Layer 8 of a small transformer language model trained on English Wikipedia (15 layers, counted from 0, width 128).
A neuron adds its activation times its output weights to the MLP's output. To switch it off is to set its activation to zero at one token and run the rest of the model.
A neuron's activation on a vector x is SiLU(gate . x) times (in . x), where the dot is the dot product.

Input weights of the MLP neurons that the questions are about. A number n stands for (n - 500) times 0.0013.
n98 gate: 465 366 397 488 518 564 651 512 353 518 509 521 362 589 542 500 577 530 454 474 658 551 253 544 373 707 244 482 254 573 486 687 659 410 543 447 574 497 483 292 603 575 278 611 572 432 455 476 414 645 396 616 482 527 473 432 448 570 524 409 421 594 445 441 613 385 629 560 416 581 367 470 597 686 608 539 455 455 627 512 479 538 512 474 538 414 503 586 399 600 665 518 465 521 494 629 646 527 512 429 559 313 585 376 280 535 552 494 463 685 605 628 413 512 541 394 533 724 485 470 512 512 597 547 524 366 547 434
n102 gate: 365 403 586 597 500 672 526 527 500 316 477 600 417 591 549 536 571 696 360 529 415 513 370 686 736 722 468 416 415 637 497 412 396 686 472 548 436 603 529 526 410 356 461 595 680 632 559 422 527 465 500 698 487 513 461 526 541 589 378 345 494 931 327 474 291 369 455 412 354 528 664 358 535 471 497 549 493 296 470 539 335 468 577 462 516 539 487 400 483 458 449 553 670 638 487 427 322 526 627 436 426 423 652 389 497 446 513 637 724 656 436 389 554 432 586 526 383 530 383 546 457 439 510 487 634 547 590 641
n125 gate: 550 595 758 582 569 621 850 563 372 401 415 464 367 497 738 471 506 649 382 658 715 510 649 382 613 378 459 516 490 594 494 418 354 607 476 591 450 555 540 535 444 631 475 457 310 460 668 497 542 597 518 503 597 513 449 544 666 367 453 494 494 447 743 384 512 474 410 605 612 485 472 594 525 669 383 430 544 531 484 652 343 444 553 602 550 374 413 651 430 544 522 529 690 637 607 555 475 685 494 480 569 455 442 300 503 466 513 363 455 623 438 515 371 419 485 612 349 686 589 427 401 616 581 491 389 595 347 600
n137 gate: 481 649 347 435 584 535 410 595 471 431 442 650 334 682 360 630 365 298 456 497 558 507 517 334 494 675 367 338 624 387 550 639 523 475 531 452 407 609 528 555 490 447 693 421 708 324 536 660 606 490 487 600 400 494 620 510 462 278 672 549 494 542 570 580 576 402 503 311 321 478 372 497 574 612 542 607 725 407 497 533 593 407 615 564 605 358 497 364 593 532 436 408 554 464 584 300 449 574 536 598 550 590 457 537 445 640 460 280 487 610 475 613 619 660 674 319 600 480 533 663 405 452 446 580 650 484 798 541
n148 gate: 573 446 467 470 638 487 370 390 353 425 574 507 379 559 432 368 587 476 477 490 351 514 407 404 624 472 422 578 616 490 588 291 503 539 549 631 564 375 328 386 493 565 470 487 629 405 470 517 299 500 490 582 500 601 608 597 280 553 533 349 233 396 725 564 543 380 530 463 430 487 673 533 413 443 331 503 381 487 226 581 812 456 560 622 703 688 328 466 521 473 587 438 553 575 433 573 173 523 581 296 339 569 445 514 672 513 325 400 514 426 437 635 627 540 510 695 409 442 636 238 401 584 543 406 629 480 500 604
n163 gate: 456 402 550 557 519 546 419 652 481 376 487 393 623 588 386 240 346 367 424 680 724 363 600 295 657 510 670 481 525 571 388 522 358 549 500 572 581 403 472 409 581 615 459 515 589 428 333 532 442 537 549 210 636 475 636 497 460 407 522 548 472 722 481 384 494 624 544 599 470 411 556 484 459 425 468 494 433 503 356 456 522 434 484 593 677 557 632 613 543 528 650 449 475 478 347 571 546 672 475 326 405 617 388 418 497 385 464 339 445 361 435 564 500 544 768 449 636 279 611 414 606 688 432 625 449 485 600 467
n177 gate: 497 512 655 542 482 551 614 417 569 408 573 712 568 380 448 534 599 643 407 595 424 227 612 599 584 630 615 488 573 525 392 446 470 432 453 648 335 453 512 388 365 640 524 476 667 361 542 491 602 500 379 518 646 536 451 506 618 553 548 306 434 248 537 500 479 564 581 463 579 585 344 431 605 452 424 457 314 461 503 387 374 587 384 530 587 370 707 428 404 401 506 543 339 497 289 481 441 605 512 412 541 590 515 535 521 598 513 503 491 397 443 414 675 632 470 617 497 518 643 741 349 320 485 545 463 411 575 349
n259 gate: 578 459 425 517 427 514 552 558 330 406 412 365 578 345 655 550 462 667 738 563 310 411 446 592 462 464 535 494 394 374 677 360 556 486 629 601 471 584 457 442 520 489 462 423 550 661 696 418 560 673 506 534 686 617 515 417 520 503 491 525 497 425 374 474 426 509 546 394 363 588 647 399 324 448 456 506 559 602 604 450 599 593 385 469 336 587 524 488 355 647 477 435 500 356 532 536 528 451 544 627 621 425 378 705 619 586 518 540 560 512 506 367 436 624 591 388 576 417 550 497 609 303 532 367 412 426 448 302
n98 in: 514 698 437 469 453 357 483 309 536 398 430 457 491 476 455 486 444 534 516 409 494 316 446 483 386 363 352 419 638 385 626 360 671 424 610 650 589 317 371 706 497 376 458 508 598 503 620 500 400 370 609 332 569 497 393 481 546 557 403 460 594 284 503 331 574 525 478 492 477 535 511 497 470 564 289 593 542 461 523 570 405 347 577 569 450 609 452 469 539 514 406 588 522 339 600 351 544 572 696 506 584 512 511 572 595 547 558 517 471 436 467 484 538 503 401 486 424 264 612 466 435 578 431 453 424 538 417 544
n102 in: 425 589 451 484 474 309 542 579 347 547 388 483 399 503 334 450 631 447 427 400 698 453 679 419 434 534 503 490 606 375 459 487 331 506 649 592 546 530 339 635 555 503 644 481 629 418 536 464 537 624 558 449 399 559 629 441 478 616 448 403 279 451 544 490 394 320 714 324 414 302 373 605 386 523 351 238 477 313 640 675 467 611 451 626 640 454 423 392 441 774 409 376 604 487 569 574 294 372 441 562 589 354 577 428 507 643 503 481 378 540 597 538 572 500 497 594 632 537 437 550 393 314 182 369 517 503 438 580
n125 in: 549 609 347 391 407 439 460 503 454 487 547 420 631 548 403 444 450 487 485 371 634 652 436 466 370 433 475 369 352 327 434 519 610 488 314 624 454 398 473 627 611 425 636 737 478 402 591 607 522 556 694 500 439 678 525 402 530 570 405 655 518 590 615 485 600 522 561 314 588 512 386 723 401 305 484 434 531 503 386 440 478 392 558 622 682 609 417 631 616 565 475 351 386 654 491 481 527 348 406 386 458 571 360 526 313 697 322 405 416 422 466 415 640 361 540 544 478 506 378 412 506 509 607 540 469 658 546 774
n137 in: 374 503 427 743 367 483 562 463 356 701 676 506 652 445 381 670 358 607 631 593 342 587 476 336 485 506 387 438 533 558 503 527 381 609 586 571 376 351 465 488 617 609 447 509 479 373 589 389 634 518 465 572 473 444 411 301 361 593 570 486 562 518 506 494 555 524 450 473 358 428 506 535 661 491 408 524 395 340 455 667 488 506 629 494 515 465 739 408 569 491 523 364 418 608 588 479 509 500 435 568 346 610 518 398 458 313 337 573 564 637 497 462 556 338 366 575 485 515 318 566 479 521 582 444 563 607 706 641
n148 in: 537 421 686 516 531 534 556 543 587 487 585 497 426 640 585 585 634 630 539 618 579 522 458 695 300 349 572 484 500 497 491 638 522 588 536 516 416 574 697 378 503 645 534 635 459 477 443 31 374 391 534 491 481 629 396 658 454 503 438 491 460 578 393 578 555 516 519 490 474 610 341 316 407 544 576 329 554 672 554 491 412 544 447 469 649 531 381 475 520 531 522 436 547 440 606 422 435 588 396 611 344 701 583 614 500 454 552 438 620 572 469 460 662 431 352 219 661 570 497 379 395 600 478 453 303 641 609 390
n163 in: 278 471 613 572 540 554 506 560 523 448 448 417 588 533 526 532 514 546 481 525 589 459 447 418 491 650 491 566 401 565 447 511 448 603 464 411 338 521 700 371 531 387 620 536 509 467 491 561 468 694 598 266 488 394 396 596 542 483 432 728 704 537 515 534 354 299 619 575 590 497 423 432 545 417 512 598 541 420 442 639 583 389 463 658 611 491 506 718 622 281 602 310 551 570 374 341 587 406 445 425 426 482 567 467 529 534 405 418 565 552 565 312 521 440 610 346 635 424 587 471 468 446 591 503 497 466 418 393
n177 in: 551 645 503 485 335 476 482 440 571 393 449 550 543 686 449 430 458 415 433 435 421 497 568 604 518 460 503 340 628 568 471 650 554 275 477 479 533 528 417 653 441 285 527 468 397 421 406 464 463 446 406 678 614 416 560 554 409 347 322 635 435 381 549 512 415 540 601 488 459 500 646 724 527 515 645 561 685 620 457 464 434 596 349 447 411 398 463 494 468 766 524 414 648 540 545 283 532 500 482 572 422 382 353 591 657 708 316 488 547 455 512 488 459 419 400 418 506 454 424 412 720 593 527 494 369 353 497 672
n259 in: 418 414 392 452 447 513 529 486 426 543 527 382 566 531 443 478 521 610 446 450 548 546 448 474 500 505 471 530 530 629 603 546 742 557 446 492 495 489 466 618 683 606 460 555 336 408 366 457 602 572 555 440 461 430 516 598 495 490 532 559 450 556 341 511 503 408 579 278 589 588 354 543 426 516 408 376 446 425 437 524 356 612 463 613 550 377 607 602 682 524 399 571 489 600 724 371 529 348 532 347 580 373 522 422 446 445 389 392 641 436 445 610 652 378 518 389 535 454 508 408 301 580 384 503 522 597 540 378

Output weights of the MLP neurons that the questions are about. A number n stands for (n - 500) times 0.0013.
n98: 454 526 425 566 680 650 411 682 458 504 468 720 519 470 347 453 354 592 566 379 471 451 504 385 259 531 716 540 571 347 485 616 463 480 546 540 424 467 438 605 577 743 391 465 377 696 397 496 532 507 452 592 758 384 671 527 488 488 646 263 504 558 384 453 590 257 402 360 710 372 431 574 381 481 246 671 811 587 544 529 193 603 605 496 298 490 697 616 595 489 430 431 468 608 592 543 672 239 375 525 315 395 688 479 296 632 807 367 564 610 504 363 412 717 670 476 573 640 470 396 515 471 529 778 616 559 509 292
n102: 265 382 410 685 574 638 325 537 349 663 390 612 398 359 311 496 566 471 516 496 765 474 330 403 723 391 422 525 699 326 481 472 496 231 534 527 601 478 373 587 823 885 685 593 563 365 716 339 481 542 332 513 490 504 868 606 348 561 434 488 238 435 588 463 644 491 386 512 548 318 524 422 557 746 254 447 426 277 487 541 576 632 467 707 525 390 553 625 384 582 581 682 289 411 323 357 481 529 608 644 515 447 429 334 568 465 185 326 329 500 365 682 578 446 572 454 443 574 666 481 554 519 569 539 222 418 459 563
n125: 706 537 577 305 518 431 183 584 430 534 608 600 474 402 428 452 593 538 536 127 535 169 385 444 480 263 423 481 197 352 656 482 437 405 453 558 496 258 572 444 504 493 348 557 433 592 563 507 480 456 741 617 633 638 382 453 507 737 478 549 720 593 558 394 531 395 411 239 395 767 496 426 486 540 556 463 608 430 485 654 439 471 562 441 537 556 395 592 522 480 368 253 399 391 658 314 682 682 465 514 640 678 635 470 418 510 496 470 490 345 586 510 497 763 436 497 527 244 574 480 386 524 544 458 599 413 440 510
n137: 372 513 519 557 443 740 780 355 259 425 654 730 634 461 488 326 492 538 367 661 461 559 399 388 489 616 356 486 623 439 546 527 586 563 608 336 496 585 279 461 534 586 522 681 612 331 351 535 489 424 435 483 404 508 437 520 309 603 591 720 420 673 447 423 387 766 455 581 624 616 664 582 632 352 517 589 492 296 446 467 298 897 354 401 468 347 524 549 361 400 544 622 597 303 458 621 265 628 217 432 394 482 402 578 978 254 296 290 356 512 328 377 408 396 464 539 397 482 563 534 339 390 564 461 360 496 437 341
n148: 407 539 637 429 405 570 512 637 243 282 627 273 398 312 298 577 436 605 480 753 437 447 584 631 478 697 462 476 500 496 507 489 314 504 532 463 687 388 448 523 426 466 273 475 206 470 444 114 369 562 556 456 480 402 331 535 378 651 412 358 636 626 515 512 664 463 339 338 500 546 461 550 418 585 792 476 399 429 403 323 550 562 575 392 528 412 473 478 438 611 316 484 500 523 605 657 431 408 652 201 599 531 492 699 466 600 464 322 393 255 604 407 654 589 205 439 467 664 291 518 322 721 283 473 394 459 652 368
n163: 521 484 461 418 471 463 289 422 310 277 339 493 380 544 556 341 374 409 465 462 764 423 366 507 415 336 578 824 660 382 554 476 462 504 597 370 636 612 433 356 674 599 606 620 649 411 565 483 644 394 449 409 460 507 368 423 589 492 662 307 342 474 357 528 569 436 503 664 369 571 588 583 444 731 583 592 733 473 445 542 306 448 450 565 546 516 416 609 361 742 526 474 585 715 628 539 366 421 493 632 457 336 373 582 528 423 391 464 407 521 467 594 655 376 434 497 440 372 414 608 517 653 321 469 371 652 457 317
n177: 347 410 472 581 500 681 355 335 587 450 853 354 515 256 405 442 453 611 358 330 447 577 479 430 471 284 515 265 341 699 566 556 678 609 623 464 420 658 431 481 328 600 510 570 409 276 520 530 468 342 527 643 630 488 534 270 728 426 512 632 481 422 460 346 625 316 633 558 247 614 508 578 591 530 712 527 456 652 587 670 444 428 473 352 427 348 546 421 447 489 846 660 511 466 433 319 553 637 420 675 259 580 519 479 508 471 429 244 503 562 518 493 419 639 466 697 294 339 575 529 555 601 666 370 518 463 661 482
n259: 518 695 425 740 661 332 465 336 344 752 293 437 470 586 511 535 636 508 537 452 571 547 555 592 711 419 871 391 555 406 454 285 522 442 292 475 519 520 300 215 376 522 439 697 508 580 675 636 404 358 603 719 411 441 288 370 564 647 580 400 338 576 395 634 649 623 444 466 651 575 522 500 308 327 504 545 525 440 450 425 667 529 410 375 478 597 359 292 723 551 601 670 345 300 492 504 363 591 532 479 503 581 507 424 671 376 512 438 544 613 641 532 531 588 500 438 584 466 402 334 486 462 598 543 375 390 685 479

Each question names a token from some text and the token that comes next. It shows the vector x that enters the MLP there. A number n stands for (n - 500) times 0.0073.

Then comes g, the gradient of the next token's log-probability with respect to the MLP's output, scaled to length 1. A neuron's effect is roughly proportional to its activation times (output weights . g). A number n stands for (n - 500) times 0.0007.

" B", then "ul"
x: 299 537 451 386 597 444 595 573 352 445 478 748 555 656 616 637 434 296 491 480 585 378 406 414 426 340 701 591 575 413 551 507 659 453 412 367 530 476 530 660 525 478 513 653 487 303 408 561 338 578 519 507 455 679 528 479 592 365 320 483 454 487 664 485 588 368 626 588 512 634 354 481 669 482 418 680 584 300 634 670 669 590 531 332 459 503 411 197 472 598 283 518 658 465 679 543 599 541 538 430 321 476 489 694 517 657 629 820 574 285 448 450 541 484 672 570 535 449 480 672 617 417 483 530 587 607 355 464
g: 699 793 556 532 608 549 539 493 585 411 551 347 535 528 604 585 538 344 596 321 596 711 480 447 465 458 500 493 475 666 265 611 420 694 559 455 475 655 521 664 547 613 585 538 401 335 565 305 601 348 607 596 461 517 431 591 743 618 302 649 428 337 378 409 441 538 452 246 492 429 706 886 755 822 207 350 427 328 715 582 590 460 582 486 625 571 545 394 501 574 433 347 694 422 376 522 275 644 651 355 702 576 431 500 314 417 592 376 488 479 506 316 471 589 401 423 504 647 631 543 449 535 484 537 552 435 654 561
Switching off which neuron hurts the next token most? n137

" his", then " action"
x: 351 443 686 512 370 542 540 479 523 481 392 525 415 484 600 442 324 581 380 645 406 300 351 533 507 335 494 449 664 313 403 620 392 673 462 442 739 740 475 578 586 472 494 556 432 317 292 426 431 418 462 471 168 428 504 494 511 517 458 442 314 363 539 335 562 448 463 389 758 414 394 617 619 597 519 320 500 433 703 468 730 600 431 348 668 621 482 305 474 577 468 481 546 457 590 607 594 584 471 445 502 541 527 545 502 553 580 546 423 488 309 607 409 348 536 474 408 548 531 457 622 272 387 576 595 405 449 487
g: 334 581 578 749 640 433 456 576 446 473 576 547 619 556 682 531 246 545 705 553 659 240 764 430 601 380 364 479 388 436 518 444 543 482 647 532 369 436 574 565 495 580 297 527 424 398 350 521 500 684 579 425 476 540 726 534 624 628 421 390 380 364 361 488 732 612 615 422 341 548 667 792 831 819 546 498 692 568 609 532 657 464 483 751 587 607 706 605 434 475 529 497 314 570 456 694 555 641 404 627 586 448 442 646 419 565 431 533 497 590 723 430 634 468 545 483 510 507 511 532 400 763 750 672 365 313 572 517
Which neuron, switched off, raises the next token's probability most? n102

" carrying", then " out"
x: 315 467 415 598 611 368 486 751 520 385 392 749 378 595 545 706 273 520 496 604 570 405 470 441 510 444 326 430 672 342 427 572 535 562 403 350 677 590 548 730 511 572 534 627 543 266 382 606 329 462 490 566 274 667 537 451 441 397 325 688 471 451 608 424 600 628 489 550 606 409 627 571 475 467 679 474 367 373 576 426 620 649 381 278 675 576 439 355 366 455 503 525 480 434 391 526 554 426 762 401 498 557 339 537 343 451 669 641 639 332 467 566 456 352 543 670 427 596 477 567 558 408 512 447 473 446 619 470
g: 310 538 504 415 707 394 628 509 565 478 486 434 503 460 359 776 388 480 447 484 539 556 626 712 658 701 551 593 534 355 520 723 506 648 557 490 509 556 195 489 483 682 537 654 344 556 449 669 530 510 502 624 600 243 479 443 655 479 320 519 505 354 528 657 621 532 547 406 374 571 658 575 390 509 716 299 488 518 400 347 552 186 501 481 319 598 499 490 282 677 296 459 462 481 396 520 579 649 578 525 364 519 437 571 437 221 439 620 588 517 409 715 737 722 459 563 476 335 641 159 576 569 422 632 562 548 172 408
Switching off which neuron hurts the next token most? n137

"for", then "er"
x: 438 525 385 429 555 611 707 549 592 532 383 549 309 472 580 515 322 670 602 540 532 403 184 410 542 466 605 389 617 497 486 486 360 369 394 446 424 244 407 578 584 491 320 498 561 581 568 484 390 528 652 534 446 305 558 529 484 386 438 471 286 527 688 417 381 483 603 559 458 496 396 466 603 635 653 295 474 270 583 750 560 435 381 421 549 599 318 400 499 352 716 405 621 580 551 618 831 505 483 276 456 584 273 514 611 364 517 452 577 491 527 513 193 499 576 633 425 526 405 575 431 426 521 432 557 352 451 174
g: 495 625 367 556 541 320 426 322 466 479 537 487 388 444 586 597 534 370 504 515 575 619 586 276 342 394 650 487 589 556 359 718 548 181 365 451 376 303 341 528 476 314 566 398 391 780 655 666 498 331 523 533 455 536 350 400 609 215 363 466 566 489 635 541 307 509 696 328 605 665 472 348 634 528 529 485 445 623 521 721 519 429 340 465 440 524 489 719 555 358 347 603 462 434 482 362 340 582 403 431 407 813 620 343 306 514 495 344 427 675 657 414 489 538 366 337 368 274 487 177 481 679 371 494 327 585 380 530
Switching off which neuron hurts the next token most? n148

" Bank", then "rup"
x: 387 383 464 446 529 539 530 520 319 388 460 633 401 487 602 536 338 356 606 419 490 501 479 423 449 246 573 506 738 416 706 437 679 446 550 439 707 396 547 521 565 531 458 690 519 427 578 513 486 615 415 398 296 552 539 452 677 398 465 641 559 532 585 454 429 273 438 506 587 581 460 550 584 626 782 662 446 270 519 616 408 624 424 446 410 577 471 475 668 369 490 656 487 416 550 468 549 583 590 468 505 705 571 478 387 537 688 692 399 189 318 405 521 414 437 629 363 271 557 354 539 416 436 478 557 564 399 431
g: 223 490 423 541 622 607 225 524 523 553 660 791 616 490 506 620 390 451 609 367 509 653 684 505 596 679 323 616 458 485 533 593 739 444 650 590 700 585 518 414 521 489 526 497 520 330 488 380 682 503 357 396 583 360 607 505 500 586 514 288 467 752 494 476 488 356 482 388 350 738 644 598 487 807 265 475 389 648 528 605 469 611 524 570 420 312 426 404 452 659 490 624 505 608 707 509 220 665 305 580 744 328 645 227 554 617 478 492 396 504 483 527 495 517 351 448 757 338 635 422 429 603 503 492 438 431 661 319
Which neuron, switched off, raises the next token's probability most? n98

" and", then " U"
x: 375 449 459 526 350 549 580 405 432 434 591 520 409 562 569 648 471 487 718 652 506 425 387 619 462 420 659 544 756 337 596 513 573 569 153 443 713 535 507 543 573 488 526 704 283 440 505 468 474 689 489 496 251 495 487 371 571 396 436 431 352 490 461 554 402 435 522 355 626 314 326 712 489 472 765 673 444 374 406 400 599 629 429 419 568 636 458 648 443 459 609 526 543 479 638 570 580 202 450 245 562 466 416 767 535 591 383 530 715 487 470 379 317 509 643 486 495 532 472 565 542 354 442 412 550 493 582 455
g: 348 673 534 460 254 598 193 433 518 520 509 490 356 638 603 390 428 517 437 420 601 734 543 504 709 382 496 391 504 406 418 558 340 606 267 633 643 364 367 668 308 575 511 696 443 338 509 603 511 678 411 455 324 479 344 608 808 501 445 438 256 408 295 245 387 541 605 283 466 577 444 400 466 582 374 442 588 572 618 428 763 413 531 517 541 555 415 476 574 541 505 648 210 288 166 496 550 414 346 623 563 683 420 625 560 199 697 497 447 656 564 556 500 427 484 517 517 648 606 437 348 535 473 559 484 610 595 486
Switching off which neuron hurts the next token most? n259

"pa", then "tch"
x: 592 488 614 521 502 485 603 560 333 468 461 550 620 566 630 322 424 415 532 598 473 487 412 503 412 414 840 447 520 525 499 282 485 494 270 441 511 373 557 609 581 585 672 525 529 507 494 545 533 347 661 796 396 535 460 384 559 487 524 552 523 479 417 261 660 367 555 657 559 514 670 595 423 446 730 586 499 272 549 583 492 616 668 421 549 589 339 572 450 482 540 673 381 491 588 425 591 610 383 406 196 630 381 583 405 475 543 537 805 492 176 415 443 279 701 492 343 429 506 596 497 463 378 410 363 712 477 626
g: 597 665 706 443 421 507 562 565 461 479 359 417 600 431 375 476 425 470 449 552 334 377 393 559 662 569 455 519 502 504 620 550 534 597 389 567 340 500 369 517 532 517 452 462 476 443 408 702 543 496 555 579 571 619 327 750 259 542 593 622 522 514 461 238 649 503 594 475 418 303 329 500 510 549 645 285 539 434 450 705 189 758 396 364 397 626 560 165 415 488 677 300 327 547 648 563 488 247 566 672 362 652 472 543 381 785 512 557 325 621 366 648 700 537 334 695 578 580 422 566 831 540 610 469 720 653 526 590
Switching off which neuron hurts the next token most? n102

" Naval", then " Staff"
x: 336 519 505 520 497 571 422 477 383 320 370 528 434 543 689 505 319 455 543 664 448 323 423 483 437 401 577 584 728 243 444 642 578 481 323 460 745 391 527 595 493 509 405 603 348 378 389 632 512 488 355 575 234 508 449 339 590 435 400 540 314 645 476 426 473 320 542 736 674 519 536 685 656 563 655 536 436 399 430 451 598 480 528 434 440 576 541 398 581 354 419 621 440 507 551 494 375 395 588 370 541 554 587 574 396 535 496 769 591 345 403 537 581 419 417 658 340 381 633 505 537 470 542 442 411 547 336 293
g: 547 612 420 427 627 616 552 328 603 345 467 400 291 481 616 709 655 615 375 268 305 345 580 413 331 583 585 412 396 236 573 143 592 577 310 400 480 381 447 584 507 347 424 505 534 605 258 532 599 615 503 501 630 649 626 701 553 384 588 588 681 392 499 402 394 665 637 546 419 316 379 451 476 564 415 435 315 783 686 276 594 478 553 444 658 514 672 478 493 520 448 624 707 520 260 503 436 461 531 503 418 640 418 436 747 728 526 675 500 564 547 508 638 493 641 490 305 371 419 580 390 393 608 649 654 607 278 445
Switching off which neuron hurts the next token most? n148

" of", then " Co"
x: 390 363 480 535 385 504 657 523 559 367 383 678 504 583 696 514 431 581 624 652 398 458 454 428 476 422 604 433 605 623 426 490 590 520 386 315 675 573 594 640 582 622 468 635 507 253 358 535 441 560 317 413 211 586 433 564 478 431 679 702 353 504 506 442 587 566 611 550 532 397 452 567 520 549 588 610 565 354 490 454 503 524 494 262 614 652 632 649 703 435 608 539 607 689 584 534 624 410 643 329 440 360 515 631 575 587 565 544 599 406 443 532 513 386 469 707 603 467 430 565 573 375 439 454 241 556 740 343
g: 587 675 510 521 546 604 478 458 492 337 746 554 732 225 478 504 821 536 334 619 726 698 455 431 433 278 480 478 506 527 480 345 401 408 632 548 345 401 441 650 432 533 457 444 312 541 325 582 656 675 522 208 428 356 286 578 346 440 589 319 503 465 521 294 399 679 358 612 392 580 516 567 600 273 705 607 365 641 416 596 414 740 449 651 517 413 565 418 477 343 476 672 539 235 637 512 345 540 468 396 491 641 649 670 395 575 470 601 381 450 595 488 334 459 407 619 443 579 673 465 516 282 373 512 247 546 570 634
Which neuron, switched off, raises the next token's probability most? n163

" encounter", then "ed"
x: 329 297 554 448 632 541 666 602 528 470 369 601 426 566 659 492 321 493 461 682 428 351 436 576 508 412 494 338 634 502 492 583 533 453 384 559 529 470 520 480 336 625 426 592 676 249 448 392 438 623 520 393 257 492 448 244 364 357 515 831 520 375 365 555 573 598 555 545 502 617 463 519 526 561 889 562 351 259 579 402 530 518 478 389 514 540 410 478 422 295 559 546 640 473 477 567 464 318 561 409 481 635 344 610 464 416 449 606 631 503 460 567 623 266 402 579 408 589 346 421 428 400 351 454 391 645 597 588
g: 565 677 483 559 494 613 429 522 547 376 604 171 412 156 605 604 330 485 564 406 272 372 525 527 358 665 459 329 695 721 249 308 581 384 503 560 263 497 546 300 391 635 532 408 510 712 527 317 394 503 438 576 606 416 287 496 526 392 606 404 460 554 563 551 602 522 430 575 256 401 451 442 671 597 448 623 485 488 588 464 716 413 806 543 635 563 590 669 437 273 292 302 514 576 534 444 462 493 222 526 414 601 488 551 606 520 622 460 707 372 374 592 441 508 528 655 524 407 574 581 485 435 317 604 600 564 172 530
Switching off which neuron hurts the next token most? n102

"cent", then " "
x: 381 335 327 379 559 375 563 649 357 358 626 497 606 578 620 513 377 515 832 604 375 347 414 514 491 366 666 445 681 283 390 483 662 359 400 492 733 240 625 623 568 631 488 508 416 316 683 517 482 466 422 745 336 481 554 438 490 401 574 662 304 488 501 493 301 496 593 252 639 679 466 654 638 417 559 510 429 337 463 521 562 520 372 514 460 580 397 613 655 465 582 456 495 448 425 529 678 353 458 457 517 468 489 448 321 440 671 556 494 503 500 503 587 302 527 439 501 414 673 563 539 385 300 537 327 467 441 575
g: 541 559 598 329 455 558 696 522 480 455 426 531 522 545 503 409 490 433 586 554 504 631 255 466 583 650 603 280 394 371 582 522 534 540 543 567 419 468 641 394 449 656 414 511 540 264 512 631 366 527 593 413 218 375 174 519 663 401 355 290 402 342 532 526 717 541 502 517 762 203 458 554 577 196 555 555 690 502 430 658 736 580 463 588 567 659 450 488 473 512 502 625 368 440 434 300 437 475 300 593 601 250 645 497 541 319 500 436 652 630 336 231 426 605 578 563 414 675 494 540 454 97 288 550 579 521 589 497
Switching off which neuron hurts the next token most? n259

" June", then ","
x: 503 625 379 517 499 449 593 517 507 345 493 581 532 505 456 431 300 570 468 513 456 462 627 576 438 423 674 598 698 449 532 538 487 539 339 433 507 524 520 544 580 434 471 507 478 284 345 279 337 637 518 422 218 606 597 329 630 330 562 594 455 291 501 504 588 463 507 487 786 418 264 465 536 537 563 759 231 300 394 471 468 483 442 409 517 470 421 709 602 541 496 575 560 273 375 717 565 287 701 290 430 540 535 459 434 398 661 582 535 354 387 460 519 351 590 550 549 454 690 634 453 520 608 690 384 532 520 522
g: 552 145 475 526 540 255 438 560 509 612 513 397 435 744 393 602 615 344 416 600 612 416 486 399 705 687 528 537 415 342 567 459 486 293 438 507 297 478 542 345 308 550 514 503 861 604 298 422 572 532 671 549 464 449 558 457 472 612 508 563 863 476 326 582 435 467 420 514 514 439 651 374 487 369 792 244 608 660 397 610 581 482 547 361 370 539 524 688 577 448 560 355 419 440 414 562 356 470 492 317 466 591 583 490 479 433 529 333 301 469 468 534 512 430 513 457 393 280 539 633 355 461 343 451 475 309 246 886
Which neuron, switched off, raises the next token's probability most? n163

" In", then " February"
x: 520 539 639 614 585 603 558 504 493 552 380 588 223 503 561 553 308 651 657 698 609 425 437 496 361 263 465 386 577 583 592 498 513 544 559 439 544 630 413 581 509 524 403 597 707 312 433 360 501 581 554 371 248 322 586 454 524 257 649 435 338 494 675 392 557 421 406 501 573 436 208 527 664 501 544 717 323 297 494 631 478 506 497 428 487 474 309 315 475 622 606 660 464 513 670 661 661 469 585 309 370 405 460 529 396 531 415 640 479 327 421 413 452 199 476 606 459 600 470 553 509 434 483 460 345 489 463 349
g: 599 745 516 646 457 664 442 645 590 609 449 512 670 407 470 662 683 340 160 579 360 276 217 619 221 806 490 465 755 521 430 509 555 446 340 450 427 582 423 268 578 808 702 463 519 338 541 424 416 637 425 691 553 453 553 649 522 576 456 370 404 369 539 424 454 653 417 603 533 669 404 579 452 536 528 390 319 641 385 480 483 370 484 568 440 530 436 524 434 366 603 653 326 406 531 490 372 491 397 664 399 316 538 208 502 440 647 435 520 372 430 616 651 373 731 536 558 308 436 564 596 327 401 446 579 536 519 677
Switching off which neuron hurts the next token most? n125

" later", then " wrote"
x: 410 369 460 399 495 392 536 623 494 455 455 463 590 505 466 440 347 492 628 606 564 358 456 585 461 595 739 503 764 514 605 553 694 480 336 155 605 483 475 540 601 562 411 711 442 322 141 466 356 642 551 516 287 475 403 364 475 438 551 562 297 435 423 449 376 479 538 442 647 323 383 672 533 444 735 582 366 336 487 363 584 616 422 551 610 562 445 507 567 431 649 461 685 403 597 510 548 439 597 228 492 353 536 689 453 631 391 545 598 441 382 576 386 435 625 461 619 378 624 538 412 464 393 444 353 561 450 548
g: 373 379 519 474 452 572 462 496 465 500 538 622 422 393 500 172 412 507 584 468 748 527 338 517 376 560 502 460 524 815 272 482 501 612 570 427 713 423 448 549 819 339 413 314 157 547 494 687 414 517 428 600 623 331 390 684 427 484 603 468 349 550 655 387 827 325 574 556 620 622 503 659 565 543 328 460 419 537 357 419 409 189 412 562 690 335 739 529 562 437 245 302 647 636 727 510 530 619 554 623 619 573 652 399 466 560 366 689 466 493 559 524 559 477 685 497 418 622 559 381 568 494 624 569 413 577 558 452
Switching off which neuron hurts the next token most? n163

" squadron", then " was"
x: 203 390 634 505 535 589 560 469 374 417 359 621 436 686 618 396 385 393 421 382 454 388 450 608 459 435 483 437 717 261 600 466 555 573 415 476 630 417 470 519 323 573 336 635 665 381 442 510 624 649 414 362 248 581 527 318 679 422 568 621 426 440 492 513 422 378 427 603 531 534 398 426 601 517 838 521 465 344 522 566 553 490 459 443 556 563 600 472 468 430 428 764 644 355 516 602 518 364 580 437 509 637 475 582 391 520 614 674 419 240 489 510 602 490 500 701 412 373 490 482 442 340 361 370 465 540 353 504
g: 418 508 257 639 377 292 428 642 549 339 293 741 572 631 711 452 738 578 620 492 458 544 260 551 510 555 352 512 603 581 356 453 398 592 552 510 544 479 438 535 488 564 371 529 666 346 493 272 449 666 768 491 382 583 740 539 589 651 730 552 488 293 416 502 593 425 321 571 490 665 566 512 517 267 594 279 543 436 716 370 419 241 557 600 464 638 609 464 426 563 473 589 663 579 594 422 754 467 757 439 668 309 399 497 418 537 539 643 362 391 353 393 521 573 521 742 735 735 470 458 438 594 541 583 562 472 674 565
Switching off which neuron hurts the next token most? n177